Layer 13 of a small transformer language model trained on English Wikipedia (16 layers, counted from 0, width 64).
Take only the direct path to the model's output, skipping the later layers: a vector added to the residual stream pushes a token's score in proportion to its dot product with that token's output vector.

Output vectors of the tokens that the questions are about. A number n stands for n times 0.027.
"ould": 9 50 -47 14 -13 10 -14 22 5 -54 -46 -34 -29 -12 -26 -37 6 -35 -13 29 17 -10 -2 39 4 -13 29 21 68 -4 14 -42 13 -24 44 0 18 -8 -25 -2 50 35 12 -4 -37 -10 51 -19 21 -10 25 11 -19 11 3 -8 -2 36 -74 3 33 -29 -10 9
"h": -1 -17 32 -3 -5 -18 -41 -30 2 12 -6 -3 -31 9 6 -28 19 -9 17 -11 23 -13 -22 -32 -17 21 16 -12 -4 -24 -5 30 -27 -2 11 6 10 -9 -23 -3 -4 -4 -12 -13 -2 31 18 10 65 13 11 8 17 -25 17 24 12 60 -16 1 -6 -6 -10 -4
"el": -4 -6 14 -21 -10 -20 1 -14 -44 39 -20 0 -9 7 -34 41 5 -2 19 59 -24 -3 -33 -6 -1 -29 11 14 2 28 -1 10 -12 -18 3 0 22 -12 2 -16 -13 1 -17 8 -19 5 16 -29 64 -5 39 -1 -12 8 -9 -16 -17 -8 5 4 11 29 -4 22
" 4": 2 24 -4 -2 -34 -2 -1 -4 2 8 8 6 24 -15 6 11 -1 23 13 6 -8 27 10 -15 26 -2 -23 -5 -3 -19 24 1 9 21 -19 0 -2 15 2 13 -1 13 13 17 -18 -13 -10 -17 -16 20 -7 -3 -19 -22 -16 2 -11 8 -22 -1 -9 -13 2 4
"12": 9 -26 -8 16 -5 26 -24 -13 -23 4 -6 9 -5 -23 10 -15 9 3 6 -7 -8 10 -21 12 20 4 12 30 50 11 7 -13 -13 33 -14 -17 -19 13 -18 20 -12 23 9 0 -8 -16 7 2 17 -6 -28 -2 2 -2 -28 27 12 -23 12 -5 -3 -32 8 8
"?": 0 -24 28 16 -15 26 -12 13 17 -4 19 -12 -8 -1 0 -42 29 -14 7 -6 -10 34 5 -5 15 -6 7 14 0 16 22 -44 12 8 -1 -7 11 3 -24 0 13 -13 -27 -7 7 -1 22 -6 -2 -18 -13 17 -6 4 -10 -5 -9 -4 0 -10 21 -16 1 -5
"rans": 29 18 29 12 -2 -35 9 -14 -4 -53 12 15 -30 33 4 3 6 -11 -52 35 -11 -3 -30 12 -12 -6 2 45 33 -64 -14 5 -28 -1 25 -27 -24 9 11 4 5 11 -4 1 -21 -19 -10 -26 36 14 37 37 -20 3 2 22 26 0 -55 -1 13 -1 18 4
"b": -24 22 7 -4 -8 -20 1 -22 -16 11 23 13 33 -27 -4 3 14 2 0 -9 -8 2 -34 -35 3 25 20 -15 -19 -12 -10 -15 -10 17 28 -4 5 18 -16 -26 7 -1 -4 -10 -15 -9 -4 5 40 -34 4 -11 29 56 12 -32 39 7 14 -1 3 -12 -1 6
"@": 12 -15 5 20 -26 -16 -38 24 37 -18 -28 -11 -15 5 22 1 25 -11 -8 31 -4 34 -5 -15 5 -31 47 8 50 14 17 -12 -16 17 -15 -22 -14 -8 -38 25 10 2 -3 -2 -5 -21 -8 -31 29 24 -24 11 -4 30 -24 15 -24 -16 12 -8 24 -21 20 -17
"ely": 35 -15 -11 -17 -33 15 13 33 7 -14 2 -35 -37 19 -1 23 -4 -4 2 54 -34 10 -30 7 -11 -50 20 55 12 -24 34 -20 -26 7 85 6 33 2 -1 -3 18 -2 -31 -6 -20 -30 -2 -46 60 -29 40 -55 -23 18 7 -17 -10 25 5 -13 50 -19 -2 -20
"ence": 17 -24 5 13 -5 -33 15 -34 4 29 31 -12 -21 13 11 -3 26 -20 21 31 -9 -78 16 31 15 -33 41 66 14 -26 4 -14 -55 -5 19 -13 -9 -11 6 7 9 -20 -5 -43 -39 -10 4 22 -8 -18 -34 14 15 39 -10 -11 12 -10 13 -1 46 -6 40 -28
"ley": 9 -1 -24 -15 -21 -13 -13 -7 -35 -2 31 9 47 -18 -3 7 19 -27 -16 16 5 -5 1 -24 38 -27 38 -1 7 1 24 -31 -38 -5 -4 0 -10 -5 -19 -25 6 -34 -29 -15 -10 17 12 16 63 14 40 -27 7 14 19 -12 19 -3 -16 -9 36 -18 17 30
"#": 1 18 -4 15 -12 -26 -23 -19 22 -9 -3 -23 36 -16 -17 -24 23 0 -10 11 -6 20 43 2 5 -2 31 14 46 3 -11 -46 3 12 -33 -11 -19 1 -47 36 39 10 25 -4 -7 11 0 -26 18 -3 -5 -2 5 8 -28 -9 -27 -8 10 -8 23 -17 13 1
"ional": 49 -32 0 8 -36 -19 -8 4 37 -14 -2 -42 -43 -1 -16 31 7 -59 3 41 -55 34 -41 28 -1 -19 -8 33 7 -26 19 -18 -63 14 43 -7 -57 36 -8 10 -21 0 69 -23 -9 5 -3 8 94 33 3 -36 20 16 -55 7 14 24 -27 2 56 4 19 -29
"}": 36 -12 -16 23 -12 -32 -1 36 -8 4 -21 42 -42 15 -30 26 38 12 -40 -5 -28 40 17 -21 0 1 5 -5 57 -12 18 -24 -10 -22 -34 5 -29 24 21 31 29 27 -2 -23 -39 -37 30 8 -14 -15 6 25 -11 5 -5 -25 34 -9 -4 -1 6 -32 17 -16
" –": -22 -8 2 4 -12 20 16 20 11 -11 7 -28 28 23 15 -5 9 14 13 -26 -26 25 -1 15 9 -12 -3 1 14 25 19 -40 -13 27 -19 1 9 1 -2 1 -11 -18 16 -22 2 -8 -4 -23 5 17 -5 -14 -9 -18 -5 1 0 1 -9 1 1 -7 19 -14
"ore": 5 -14 -19 16 -18 -42 -32 5 5 -28 9 -21 13 19 4 -18 11 -43 -12 36 -2 -9 -23 42 -43 0 -8 36 37 7 11 9 44 29 28 -8 10 -29 -50 -22 9 -7 -6 -14 11 -33 10 13 46 -35 37 7 0 21 -26 3 2 -26 -22 -3 31 39 4 3

Output weights of attention head 0. The head adds the sum of these rows, row i times number i of z. A number n stands for n times 0.012.
o0: -7 -12 -11 51 25 11 39 -9 15 29 5 10 8 4 -7 10 36 42 -1 -26 -1 0 5 28 -17 1 -21 9 15 36 -4 -21 -18 18 -5 33 -43 -1 -18 -21 2 -4 1 -22 0 28 -17 -49 -24 18 -20 -27 2 -29 -19 -5 -18 -10 13 40 36 -52 -18 0
o1: -5 -2 64 4 -28 -5 9 -2 11 -17 -31 17 28 -24 -36 -2 24 1 34 -6 -14 56 21 3 -31 26 -37 33 -30 -15 -1 39 -2 -7 13 -21 15 2 -29 -21 4 21 8 14 9 -52 11 -65 32 -5 13 21 -13 20 -16 1 17 3 7 0 -23 20 -11 -57
o2: -12 14 -5 -5 -3 26 -25 18 3 -28 15 -57 -11 38 -14 -11 25 -40 -15 27 -12 -12 40 -8 19 -30 25 14 -40 59 -44 5 0 39 -13 -8 16 7 11 -37 4 -7 33 8 -20 -1 -10 -33 33 9 30 -26 -31 11 -13 -20 -33 -29 3 39 7 6 26 33
o3: -13 -6 -18 -79 14 -35 -17 39 -17 11 3 -47 19 -27 39 -7 27 16 46 20 -3 33 -9 -35 8 -5 -10 12 36 1 10 38 17 11 23 14 -51 -26 -18 17 25 -12 29 5 -3 -5 -13 -39 9 20 -18 6 -2 -22 -6 -16 38 51 4 -6 -18 -35 -40 -8
o4: -1 6 -3 11 -25 -10 -5 10 -25 -31 -22 11 -26 49 36 33 42 -27 22 34 -13 26 -16 -48 17 -26 61 -10 -38 17 -9 32 43 -34 -41 -3 40 -70 0 14 -11 50 -23 -4 26 -45 -51 51 -63 29 10 22 21 1 -16 25 -26 -13 -17 -17 4 6 8 56
o5: -44 -13 -20 -1 17 44 -1 -6 14 -25 17 11 15 -18 -34 72 40 58 -15 9 28 -13 -10 -10 -3 -6 -28 -9 -5 -21 8 8 17 -11 3 -37 17 23 11 -20 -26 -12 34 -4 24 -9 -44 -14 3 14 1 1 17 -30 -15 -5 -3 -37 -27 16 54 12 -16 -8
o6: 6 -30 54 45 -50 -9 -19 -46 -44 -31 4 23 5 -26 -20 19 15 -25 -3 -5 5 8 28 -30 3 18 -24 -31 -26 -30 18 -20 21 -17 -25 -22 22 -3 -41 22 28 -5 -18 32 16 25 -2 40 26 -15 -25 43 31 23 42 42 29 20 -39 7 2 -10 1 14
o7: 17 4 -14 -53 31 33 -10 32 16 16 -35 21 8 -24 -4 12 -15 41 -2 -17 -8 39 -44 16 24 13 6 -6 -16 2 -6 0 3 -21 -28 -9 -3 32 -34 -59 17 -14 0 21 -10 47 -8 -28 -1 20 8 23 15 14 38 13 14 0 6 -37 -7 -50 -31 -30
o8: 8 -3 4 10 -32 14 -10 -37 -11 0 -12 -16 -2 -39 13 4 3 -40 18 -18 -54 23 41 45 -11 20 8 0 -28 -19 -8 7 10 -1 -42 13 26 -2 -57 -18 38 33 6 27 -15 11 18 32 -2 -15 -1 51 10 -26 -34 -13 -8 -18 19 18 1 -5 50 39
o9: -8 40 -6 -61 11 -4 11 8 -21 -12 26 11 -7 -7 -16 24 -18 8 -15 29 45 1 -9 -3 23 58 -30 -16 -9 -39 4 3 -39 23 -1 -21 24 43 0 -13 31 5 -43 21 2 -10 17 23 13 7 -4 -5 -10 16 -20 7 -14 -26 -39 -33 -10 22 -2 10
o10: -5 25 1 -11 -31 43 -16 -5 -3 9 0 4 13 -41 -2 -16 48 -7 -22 10 -42 -27 57 -4 0 -4 -8 6 8 25 22 -30 -18 20 -5 27 -48 3 -32 -23 44 -50 -4 21 -13 42 12 -5 -4 7 16 4 -25 -20 36 13 -20 0 -16 3 3 -2 -14 45
o11: 13 -32 -3 -29 -33 -8 -37 -15 8 -2 -59 -13 8 40 24 -15 -28 0 -10 -24 -22 8 8 26 22 23 12 -1 2 -16 4 -21 -26 28 21 -5 -34 -34 3 3 45 23 -9 17 -9 10 -2 24 -10 7 -52 -3 -38 -14 13 13 -5 -2 7 20 19 62 21 18
o12: -7 11 2 -8 -11 -14 28 -9 9 5 -9 -9 9 7 -12 10 -15 -7 5 -5 0 -11 -8 4 -13 8 -6 9 4 8 -11 18 2 -2 -7 5 30 -11 19 -13 12 -12 0 -3 2 11 14 -11 -2 -5 2 -2 27 -5 7 1 7 1 1 -54 -9 7 15 -19
o13: -4 2 20 -7 7 2 68 -9 -3 -11 27 2 -40 17 -32 -70 -2 -39 -9 7 -36 -28 -27 22 12 19 -24 -3 3 35 -12 -22 -8 20 3 -13 -9 17 -7 -16 9 10 -32 -28 54 20 30 -2 -16 32 7 -35 42 16 15 7 -15 -9 18 -30 43 -17 -1 20
o14: -11 -11 46 -35 28 -9 18 0 6 -6 -24 8 -34 -15 -31 -29 -40 -40 -16 53 2 -43 -19 7 -35 25 9 -23 23 -14 -25 31 -15 -3 10 1 -16 11 9 23 54 6 -4 -13 46 39 -28 13 39 -4 -13 13 0 56 -28 -12 -6 -2 33 -10 -3 29 0 -27
o15: -30 22 -35 30 16 -14 93 29 -17 -48 43 -10 14 -1 -22 -15 17 -7 15 -15 5 1 -31 16 13 -13 -25 -3 -30 -13 -4 -12 21 10 -35 -8 31 -4 40 44 -4 -4 -2 -11 43 16 -3 -3 -74 -38 -1 -14 -3 -10 -9 -44 36 64 -18 24 19 -14 44 -22
o16: 3 -2 -52 27 0 -8 30 -6 0 11 -6 -2 15 39 -3 -30 -11 17 -3 -26 -2 4 -14 39 -11 -1 -1 -15 -5 1 -10 9 -20 -34 26 -15 25 -2 32 -4 -21 -5 -33 24 -14 26 25 20 -13 -36 -3 -5 -19 21 -4 -1 12 40 -22 -22 14 0 27 -45
o17: -12 -11 5 -6 18 2 6 6 -15 1 14 16 6 -32 4 -3 -40 -9 -35 -4 3 -5 2 -2 -27 -43 17 26 -7 22 -24 -15 5 83 -21 -2 -29 -28 15 7 -14 23 24 -27 -16 20 37 1 51 28 -23 -47 -16 -2 -31 -6 -16 -4 46 8 26 0 2 13
o18: -7 -13 -52 19 13 -16 46 10 -14 -13 -30 12 -31 -41 -39 -35 -33 73 -20 24 0 69 -25 -20 6 9 16 23 17 2 -32 46 16 10 -14 27 -3 -42 -18 5 -5 13 -17 -9 11 32 -59 -48 -23 2 6 -17 13 0 41 -20 10 24 -19 -2 26 0 8 62
o19: -5 20 1 12 13 -25 38 -21 6 9 1 18 -6 -17 -17 46 -11 -7 6 25 -24 -19 10 15 -24 17 8 -2 8 -39 -64 9 9 -2 5 -7 -37 -40 22 7 21 -1 3 -20 43 19 17 25 -7 -5 6 -18 -9 3 -12 -29 -14 0 16 -11 13 19 0 -6
o20: 21 5 4 7 -56 20 -25 -14 -24 -16 -14 8 1 9 5 16 -7 25 15 35 -6 25 2 8 -12 -7 9 9 14 -26 18 -34 -1 1 10 -2 3 57 -56 8 -4 7 20 -1 5 -28 25 48 11 -1 -35 -17 -8 6 -19 -3 13 -60 37 23 -24 9 7 -38
o21: -21 3 -25 6 -26 9 -14 17 2 -37 64 16 -2 -29 -19 -3 43 -3 -4 20 2 3 -2 2 17 -15 8 -33 -17 -40 28 -13 32 -22 -33 20 -9 21 0 60 28 4 20 6 13 34 19 27 8 -43 -3 -20 -1 27 12 14 -35 7 -18 9 -45 -48 -16 19
o22: -1 12 13 28 13 29 -16 -19 -27 32 22 0 -17 4 -1 -16 57 -3 31 -17 -30 11 32 -22 6 6 14 -1 -29 39 -38 31 -30 12 -13 15 -16 -62 24 -15 -26 38 -27 47 8 2 -21 -56 -10 -10 9 24 -49 -5 -11 -19 -21 20 -14 12 16 -5 29 47
o23: -32 12 12 5 -12 31 34 21 34 44 -22 -4 -23 6 -4 18 -2 -24 -20 2 -12 10 1 -48 2 -33 -4 40 10 26 40 -21 16 11 -35 32 -30 -10 8 14 12 -44 -47 -24 -26 22 -1 -19 -30 2 -7 -19 7 36 24 52 -37 32 -17 14 -22 30 -20 -14
o24: 11 33 -24 -27 -14 7 8 6 -23 14 57 34 -6 -8 64 -3 42 27 16 39 -1 -13 4 -10 -2 15 -15 -14 -27 3 16 21 -8 25 20 0 -34 29 -38 -15 -27 -26 -25 -2 7 -37 -2 33 -17 22 1 -21 -32 -4 -28 23 -6 14 -10 -27 -20 -12 -7 9
o25: 63 -13 -9 38 -24 14 -44 2 -9 25 57 -2 -27 15 -20 -13 29 -4 -37 -25 39 -16 36 37 -3 16 11 31 -24 -32 -6 -23 3 -11 27 -4 37 -60 3 -25 -24 -3 22 -2 -16 -43 -28 -6 -11 -29 -3 0 -18 -31 30 -41 24 18 -15 22 0 42 18 20
o26: -54 -29 -33 -22 -27 -1 5 -25 -50 -1 -38 37 -20 5 22 10 15 17 -1 13 7 24 -10 -35 -20 27 12 -6 30 -16 11 1 19 29 23 -8 -32 -22 35 31 24 23 5 -29 -2 -7 -10 42 -14 24 -24 26 13 -6 -12 9 -3 62 -18 9 -3 -3 -40 9
o27: 15 -1 -22 2 0 -25 31 -41 -45 57 9 45 17 -4 -6 -15 -23 1 -5 -29 7 12 -14 -3 9 7 -17 6 15 -4 -14 -16 -3 22 3 -18 -27 3 -33 -36 18 -10 -40 26 -2 23 37 -18 35 14 -46 -10 12 -2 12 50 28 16 -4 -23 11 -17 5 -8
o28: 40 9 -25 -32 -8 8 11 -14 -17 4 -46 11 21 9 37 -18 6 48 31 33 12 -28 -20 -6 -14 -23 10 -8 24 29 -8 0 -30 -37 57 -21 -14 -62 8 3 19 -61 -59 -5 29 -17 34 -3 -17 22 7 -14 -10 -27 -30 26 -22 -5 -41 23 47 -26 16 53
o29: -39 -27 5 20 27 43 -36 26 -23 -1 -7 -53 -40 -4 -21 -49 3 28 -21 25 -21 26 5 -6 33 7 -18 35 27 3 24 1 -2 18 43 7 -15 64 5 -9 -41 5 -8 18 -11 -3 -36 -13 46 3 5 21 -28 6 -2 -23 21 6 -20 -21 9 0 -26 -30
o30: -2 -23 14 7 -10 45 -28 28 8 -28 -29 -18 -16 -36 59 -9 -47 -25 42 0 -31 -35 -32 14 20 -50 -30 -3 32 48 30 8 -8 -16 -13 -20 21 49 -36 14 -29 -17 -33 25 -3 14 20 -7 15 -7 37 55 9 -20 40 33 10 0 3 2 25 -55 -5 4
o31: 37 -27 -10 -44 -3 -5 -56 -1 -21 -8 -4 -31 -10 3 1 -32 27 19 -22 47 -17 -8 43 -11 -33 -16 22 -48 35 32 29 12 -8 -5 12 23 6 -53 -35 -4 27 -7 2 15 -10 21 -16 67 19 -11 -25 11 -47 44 -3 -11 9 -21 4 -4 29 45 25 12
o32: 6 5 -25 -39 -14 40 9 26 21 0 15 -37 -50 39 -1 34 15 4 26 -4 14 15 11 33 12 21 -56 4 -17 -32 -12 0 -3 4 21 -44 -21 18 4 -34 46 16 -8 -25 18 -12 -2 -31 -11 8 4 18 -9 59 12 -1 -35 3 -30 21 -22 -9 -4 -41
o33: 6 -2 5 29 -9 -40 9 18 -41 -30 64 -20 -33 43 -12 32 -17 -22 17 37 -5 -3 2 -17 4 -3 27 25 6 12 -27 -20 33 -14 9 -22 -16 -26 -32 -24 -3 24 3 -24 18 -39 40 0 12 6 -3 -47 38 -5 48 28 -6 -18 10 -9 12 -59 12 -8
o34: 19 3 -6 -35 -10 -3 -1 -16 32 20 9 6 6 -28 5 36 20 21 -14 17 26 -5 -11 -8 -47 -9 27 -9 11 13 5 4 9 -11 -2 -5 0 -75 -16 -18 29 -10 11 -2 -1 7 13 -9 -28 16 4 -24 29 -30 14 15 -2 -58 7 -31 22 2 3 34
o35: 36 -10 -22 -14 -12 -35 -3 27 21 12 -1 -42 18 -10 62 -49 -28 -13 9 -8 2 4 25 5 17 12 -43 -9 -37 41 2 36 9 -3 19 1 -26 -12 -58 -18 23 50 -34 -15 -18 -3 -9 19 0 56 -9 -7 16 5 4 -11 18 10 4 -19 9 -25 -19 47
o36: 21 -49 6 -25 -14 35 1 28 1 18 7 26 -72 26 -8 13 22 9 -25 -21 -26 -34 21 25 -21 27 28 21 9 0 -44 1 -4 15 11 22 -9 32 30 12 27 11 32 19 26 -4 -51 -19 -19 12 -26 6 12 -36 11 -8 -17 -42 -25 -9 -57 20 26 13
o37: -8 -51 6 32 2 26 14 -17 -15 1 24 -2 8 30 -7 16 22 -31 8 -49 -55 -23 10 42 38 8 -22 -2 -4 27 -13 -5 -4 -8 -9 -21 -11 17 -8 -36 28 1 8 21 31 3 -14 -17 27 -4 -12 4 27 -29 36 38 -11 -22 -35 30 19 -49 4 -9
o38: -25 -30 -52 -4 -27 13 31 -7 18 -23 -23 1 15 22 41 8 -18 23 27 10 -9 -19 9 9 43 -14 -34 12 2 -10 -16 -6 -10 11 15 -45 28 60 36 9 -8 -20 -30 -38 14 -2 -22 -14 16 -11 9 -24 6 15 -15 -12 -40 34 -39 3 38 13 19 29
o39: -9 3 -39 -12 5 10 -7 -18 13 -12 -60 32 60 23 -20 42 -12 20 12 -20 -11 23 4 7 39 -13 30 5 -21 -35 -58 -70 -33 9 -5 14 -33 0 61 -1 11 8 41 24 -4 32 32 24 -16 8 16 -27 -36 15 11 -19 -22 -35 26 -24 5 -41 2 33
o40: 26 77 -29 -20 -44 -18 11 2 -3 16 3 20 -3 -3 -48 -35 -10 -9 -29 30 23 -22 -17 -11 18 0 17 -17 -32 15 41 -1 -3 -4 -15 -11 57 54 -8 4 -16 -14 -40 0 -19 32 49 42 -30 -1 41 21 3 2 8 -4 -15 -9 -15 -29 8 -11 -21 43
o41: 5 20 -21 2 -13 -69 32 8 72 28 -49 -20 11 30 -26 14 4 8 -21 -30 -8 -16 23 18 26 1 -35 4 23 -6 14 -10 11 -9 8 53 -26 -19 -16 -7 32 8 -27 -49 -23 5 -41 10 -26 35 6 5 1 -8 49 -9 -20 0 1 -8 15 16 -6 33
o42: -26 -1 21 -3 11 -11 33 -19 -15 -37 11 -9 16 -27 -5 7 18 -10 -17 -4 -12 -36 -6 36 11 40 -5 -12 -6 10 3 5 -31 40 -1 -1 0 -8 -9 -20 15 -66 -14 18 24 28 -23 25 6 31 7 -24 -1 -22 -11 -15 31 -1 3 -19 45 37 24 7
o43: 4 -4 -15 2 -31 0 21 -1 -9 -2 -10 8 -9 -16 2 -16 35 -4 -4 -7 -26 -27 17 35 -3 0 -8 10 12 -9 -6 29 25 11 2 18 -27 -11 -12 45 -3 25 20 -26 30 -8 -13 1 21 11 -7 5 3 -29 -34 -40 -27 -17 22 40 -25 -4 4 40
o44: -11 -22 14 44 -6 -15 10 -8 7 -41 28 10 5 -43 -36 2 6 -3 -15 -25 6 -23 4 31 19 38 -20 -5 -2 -17 20 11 8 4 8 -10 16 11 -6 15 -15 2 14 5 -3 22 -24 5 4 -11 4 0 2 -47 22 -20 33 65 -10 -59 36 -5 -3 14
o45: -18 -2 6 19 21 3 -19 -1 55 10 8 -6 -16 0 -12 27 13 -4 -15 13 -49 -7 23 10 -28 -12 -33 5 22 23 -42 58 -29 -52 3 17 -25 -30 22 -23 13 32 -7 5 -6 -17 5 0 37 -12 46 2 -13 10 20 32 -31 -8 -17 -32 1 -19 -14 -2
o46: -12 -8 4 -40 14 41 -26 21 12 7 -48 -19 -20 -11 34 21 -29 -18 53 -19 45 0 -28 -29 -20 -28 22 -8 26 27 -19 1 2 -10 19 -8 40 27 46 -15 -10 -5 32 -5 -30 18 -10 -63 -19 -16 17 60 11 -11 23 -41 -4 52 34 -20 2 -34 -11 -20
o47: 17 2 -94 -6 20 -23 2 -9 18 25 34 45 5 -2 -22 -15 -57 21 -20 1 8 12 -25 1 31 29 20 -7 11 -26 -45 56 -4 -36 9 13 -11 -22 -4 16 -9 -67 10 41 -5 -7 -33 20 27 -9 -7 -51 6 -38 24 6 58 49 -17 26 -21 3 -23 15
o48: -3 -27 14 5 -31 13 -12 -6 -14 -1 25 -1 46 -25 37 3 21 -27 23 -15 25 28 4 8 8 -41 0 4 -7 -6 40 -16 26 26 -35 -17 35 -11 -21 11 19 -6 -16 -52 3 -1 -8 -15 4 -29 -20 -1 21 -1 -17 -28 2 30 -7 12 1 33 9 -21
o49: 47 6 12 26 -46 3 1 -13 -12 21 -4 -11 -36 3 -38 -2 18 31 -33 -15 3 16 20 33 -19 25 -32 9 -8 -17 13 0 -4 -16 48 -8 11 9 -14 -10 -18 21 27 -27 -1 -22 14 8 -6 12 31 24 13 -11 35 -29 -13 -33 11 14 -4 -46 -28 18
o50: -12 1 36 -10 11 47 18 53 -41 -68 20 4 -41 12 -10 -15 14 18 -19 9 -2 -17 -25 -10 -28 17 4 24 41 12 29 -12 11 -10 24 21 -40 -31 1 59 6 -39 29 1 33 -6 -11 9 -26 18 -26 -22 2 -41 20 -27 3 -9 -2 -17 -14 24 -22 1
o51: 18 4 -33 -13 -24 23 -47 -2 -11 22 5 32 -15 -2 47 33 -32 -48 8 20 12 -48 8 -38 -1 -27 19 10 -36 -13 -33 18 36 -2 -11 -56 -24 -37 17 -26 -9 23 25 -22 24 -15 -11 -9 34 27 19 -10 12 54 6 28 -2 23 16 -16 -2 11 -22 5
o52: -10 -7 -7 -38 29 44 30 1 14 34 15 44 -27 -43 -3 -18 -18 -16 -7 41 -44 -34 3 9 14 17 -19 -11 25 -13 -15 -3 -25 31 14 23 -64 53 -4 8 10 -3 -13 -16 22 20 -15 38 -15 -2 7 38 4 -10 -26 9 -4 14 1 9 -19 -6 -38 -7
o53: 3 50 67 26 -3 -67 42 -7 -2 -4 -35 -5 -11 18 28 24 29 -6 -16 -22 15 -17 4 -18 -19 16 -10 -3 -11 -11 33 7 -4 13 -8 -1 24 -8 3 0 9 1 -56 -31 -6 4 -3 -14 -35 27 -15 42 27 -13 -27 -2 -31 6 -22 34 2 36 5 12
o54: -10 28 -5 -13 14 -63 10 12 24 21 27 -61 22 10 -63 -61 9 4 -24 34 11 -4 18 -22 -5 6 -3 5 16 38 -30 7 -8 12 -8 65 28 32 11 13 -17 4 19 -9 -21 18 2 -30 34 -3 12 -33 11 -8 -5 -42 10 -32 7 37 -29 -14 -1 13
o55: -22 -15 7 -27 -11 -2 12 0 -16 32 30 26 -10 -17 26 -9 21 6 38 3 -9 -44 28 -33 -42 14 -7 -11 2 30 -20 32 0 33 20 5 -32 -22 28 8 1 16 -24 16 27 21 -16 -57 -9 -29 -8 26 -30 -54 35 -16 -10 56 -18 -34 13 2 30 29
o56: 35 -23 -12 29 43 3 -1 -1 -14 40 23 15 -12 29 34 -34 -78 -31 -10 -31 28 -31 -12 20 -7 19 32 -7 19 6 -7 -8 16 7 7 -18 15 12 -17 -5 -35 6 -1 8 -19 5 -9 13 7 -15 -31 10 17 -29 -8 -7 32 -22 10 8 -10 17 9 -11
o57: 8 29 -25 -39 -30 -5 -14 -21 -19 23 20 -31 -23 -46 15 8 33 -9 -6 16 -14 31 12 7 -13 19 26 12 48 -10 0 7 3 12 -32 7 25 -15 14 25 7 -33 -1 -19 -24 -11 30 6 -17 -24 39 -14 23 -17 -5 -55 -22 9 13 -10 -25 33 18 43
o58: 29 -25 -19 -38 -6 30 46 -12 11 20 22 -34 -48 15 -56 -11 -45 25 -10 24 -2 43 -33 8 -6 34 -4 13 16 30 2 52 -8 44 -48 -10 72 56 -35 -34 7 27 -14 -60 -5 -8 -56 -27 -4 -17 -2 10 58 30 -3 -28 -20 -23 -22 -21 22 32 31 15
o59: -21 10 -28 11 12 1 35 -10 -9 19 54 31 -17 27 -38 2 26 -35 13 -20 -26 6 25 22 20 37 -43 4 14 2 0 36 -30 5 -7 23 -7 72 -8 13 -14 42 -18 46 -12 -34 10 40 39 -15 -13 18 -10 -39 -62 6 -28 -16 -10 -2 -42 -15 -10 -4
o60: -21 30 5 23 25 10 11 -33 28 -3 8 -7 11 21 -12 -3 0 -25 35 12 -57 52 2 -15 41 9 -6 30 -2 6 -11 21 -28 1 -34 9 -32 -69 3 -40 0 -31 -21 6 13 -49 -29 -10 -13 -11 22 -51 -54 30 20 8 3 32 1 -12 62 47 0 10
o61: -58 -7 -14 49 -34 -7 -5 -8 -11 42 -2 -16 29 11 6 3 0 12 -6 -4 1 -20 50 -6 -33 -32 -14 14 -6 7 5 -12 51 49 -7 -26 -38 31 11 -42 -6 25 -12 -48 5 57 -17 -47 26 1 -29 -6 -16 42 6 -11 6 18 -14 30 37 33 28 -77
o62: -4 41 -44 25 -3 14 -17 26 -9 14 -1 21 -27 28 -29 -16 33 44 -37 -12 -67 20 2 38 -19 -17 52 -8 -20 -42 24 -5 7 -14 -15 -3 -38 -44 -39 -20 -12 43 13 -7 1 64 -21 67 -25 1 4 54 -55 59 -11 -21 -5 40 19 -9 -7 15 -9 -44
o63: 0 12 31 37 14 2 23 -8 -26 -24 6 -15 -15 -37 8 9 17 -38 10 0 3 36 -5 28 21 24 -23 20 -5 -46 -22 -8 3 -1 3 9 6 -35 -17 -8 30 -5 5 -13 27 -42 6 15 -11 2 7 -12 -13 4 -21 -16 16 46 34 -9 -16 -11 -15 -9

Each question shows a token from some text and the vector z that the head gathered there. A number n stands for n times 0.047.

",": -3 -11 5 3 3 1 -1 -8 -9 -4 -2 -7 4 4 -6 0 -10 -9 -7 -8 -5 4 -2 -2 -2 9 1 -6 -1 6 -4 12 6 14 -3 0 0 9 6 3 1 16 -2 -4 -3 0 -1 -25 11 8 0 5 -4 -1 1 4 -8 0 5 -7 -2 6 2 2
Which of these tokens does it push up most? "ely"

"b": 7 47 -19 17 -41 -19 41 37 42 6 -3 -26 -51 -30 45 -15 -36 -12 50 -1 1 69 5 -34 -29 -2 -12 13 -50 2 -21 -3 -21 -4 -32 -10 -44 -31 -56 -18 -3 -13 -21 6 -7 -34 12 31 25 -17 -62 -5 20 6 68 0 12 -9 -31 -21 -42 41 24 16
Which three tokens does it push up most, strongest first? "b", "#", "h"

"o": 0 -3 -6 2 -22 -2 -14 -23 -2 12 -1 9 -20 0 21 -9 -11 0 6 5 6 4 4 -13 14 9 -2 -2 7 5 0 19 5 -10 -9 -2 -6 -8 16 -15 -8 -8 8 6 -6 -2 -14 -17 24 4 -1 3 20 -9 -10 8 4 14 25 -9 10 9 7 7
Pushed down most: "}"

"12": 9 -8 -11 6 -7 1 7 -6 -6 -12 0 -2 0 9 -2 -8 -9 -5 -4 -4 8 10 -6 -1 -2 -6 8 15 -1 8 -2 11 -11 1 -2 -5 1 8 5 3 -5 6 1 3 1 -8 -7 -18 13 -1 4 -5 1 -6 -1 1 2 3 1 4 -8 9 -4 -2
Which three tokens does it push up most, strongest first? "12", "#", "?"

"s": 3 -9 -5 7 0 2 -1 -10 -11 -4 -6 0 6 2 -1 -1 -6 -9 -1 -5 -2 5 -3 -1 2 3 5 4 3 2 0 13 2 1 -1 0 4 3 11 -1 -3 15 -2 -4 1 1 3 -14 9 -1 0 -1 -3 -4 0 9 -4 -3 8 0 -1 6 -6 -1
Which two tokens does it push up most, strongest first? "ely", "ence"

"\n": 4 -12 -5 4 -7 4 -11 1 3 -16 3 -6 -11 9 -4 5 -26 9 1 4 15 14 -15 -12 -4 -13 12 -9 -11 -2 18 -4 -10 11 1 -21 7 -1 -13 3 9 8 -4 26 -4 -12 14 -12 -6 14 23 -23 18 2 7 7 7 10 -1 5 -23 -10 11 -9
Which three tokens does it push up most, strongest first? "}", "12", "#"

"inn": 0 -10 -1 7 2 -1 -4 -7 -6 -6 -2 -4 7 2 -4 -2 -8 -5 -5 -4 -5 5 0 -1 1 6 1 -4 1 5 -4 9 2 10 1 1 0 6 7 4 -2 15 -2 0 4 2 -1 -22 11 6 -2 4 -1 -4 -1 6 -9 2 7 -5 -1 3 3 3
Which of these tokens does it push up most? "ely"

" the": 5 -11 -12 2 -2 6 -6 7 6 -15 0 -8 -10 2 -8 -1 -29 12 2 5 17 12 -16 -12 -4 -10 10 -6 -18 -3 17 -13 -17 11 3 -11 0 -5 -10 6 15 10 -9 24 6 -14 13 -12 1 17 11 -11 13 4 3 1 9 11 2 0 -26 -6 12 -5
Which three tokens does it push up most, strongest first? "}", "12", "#"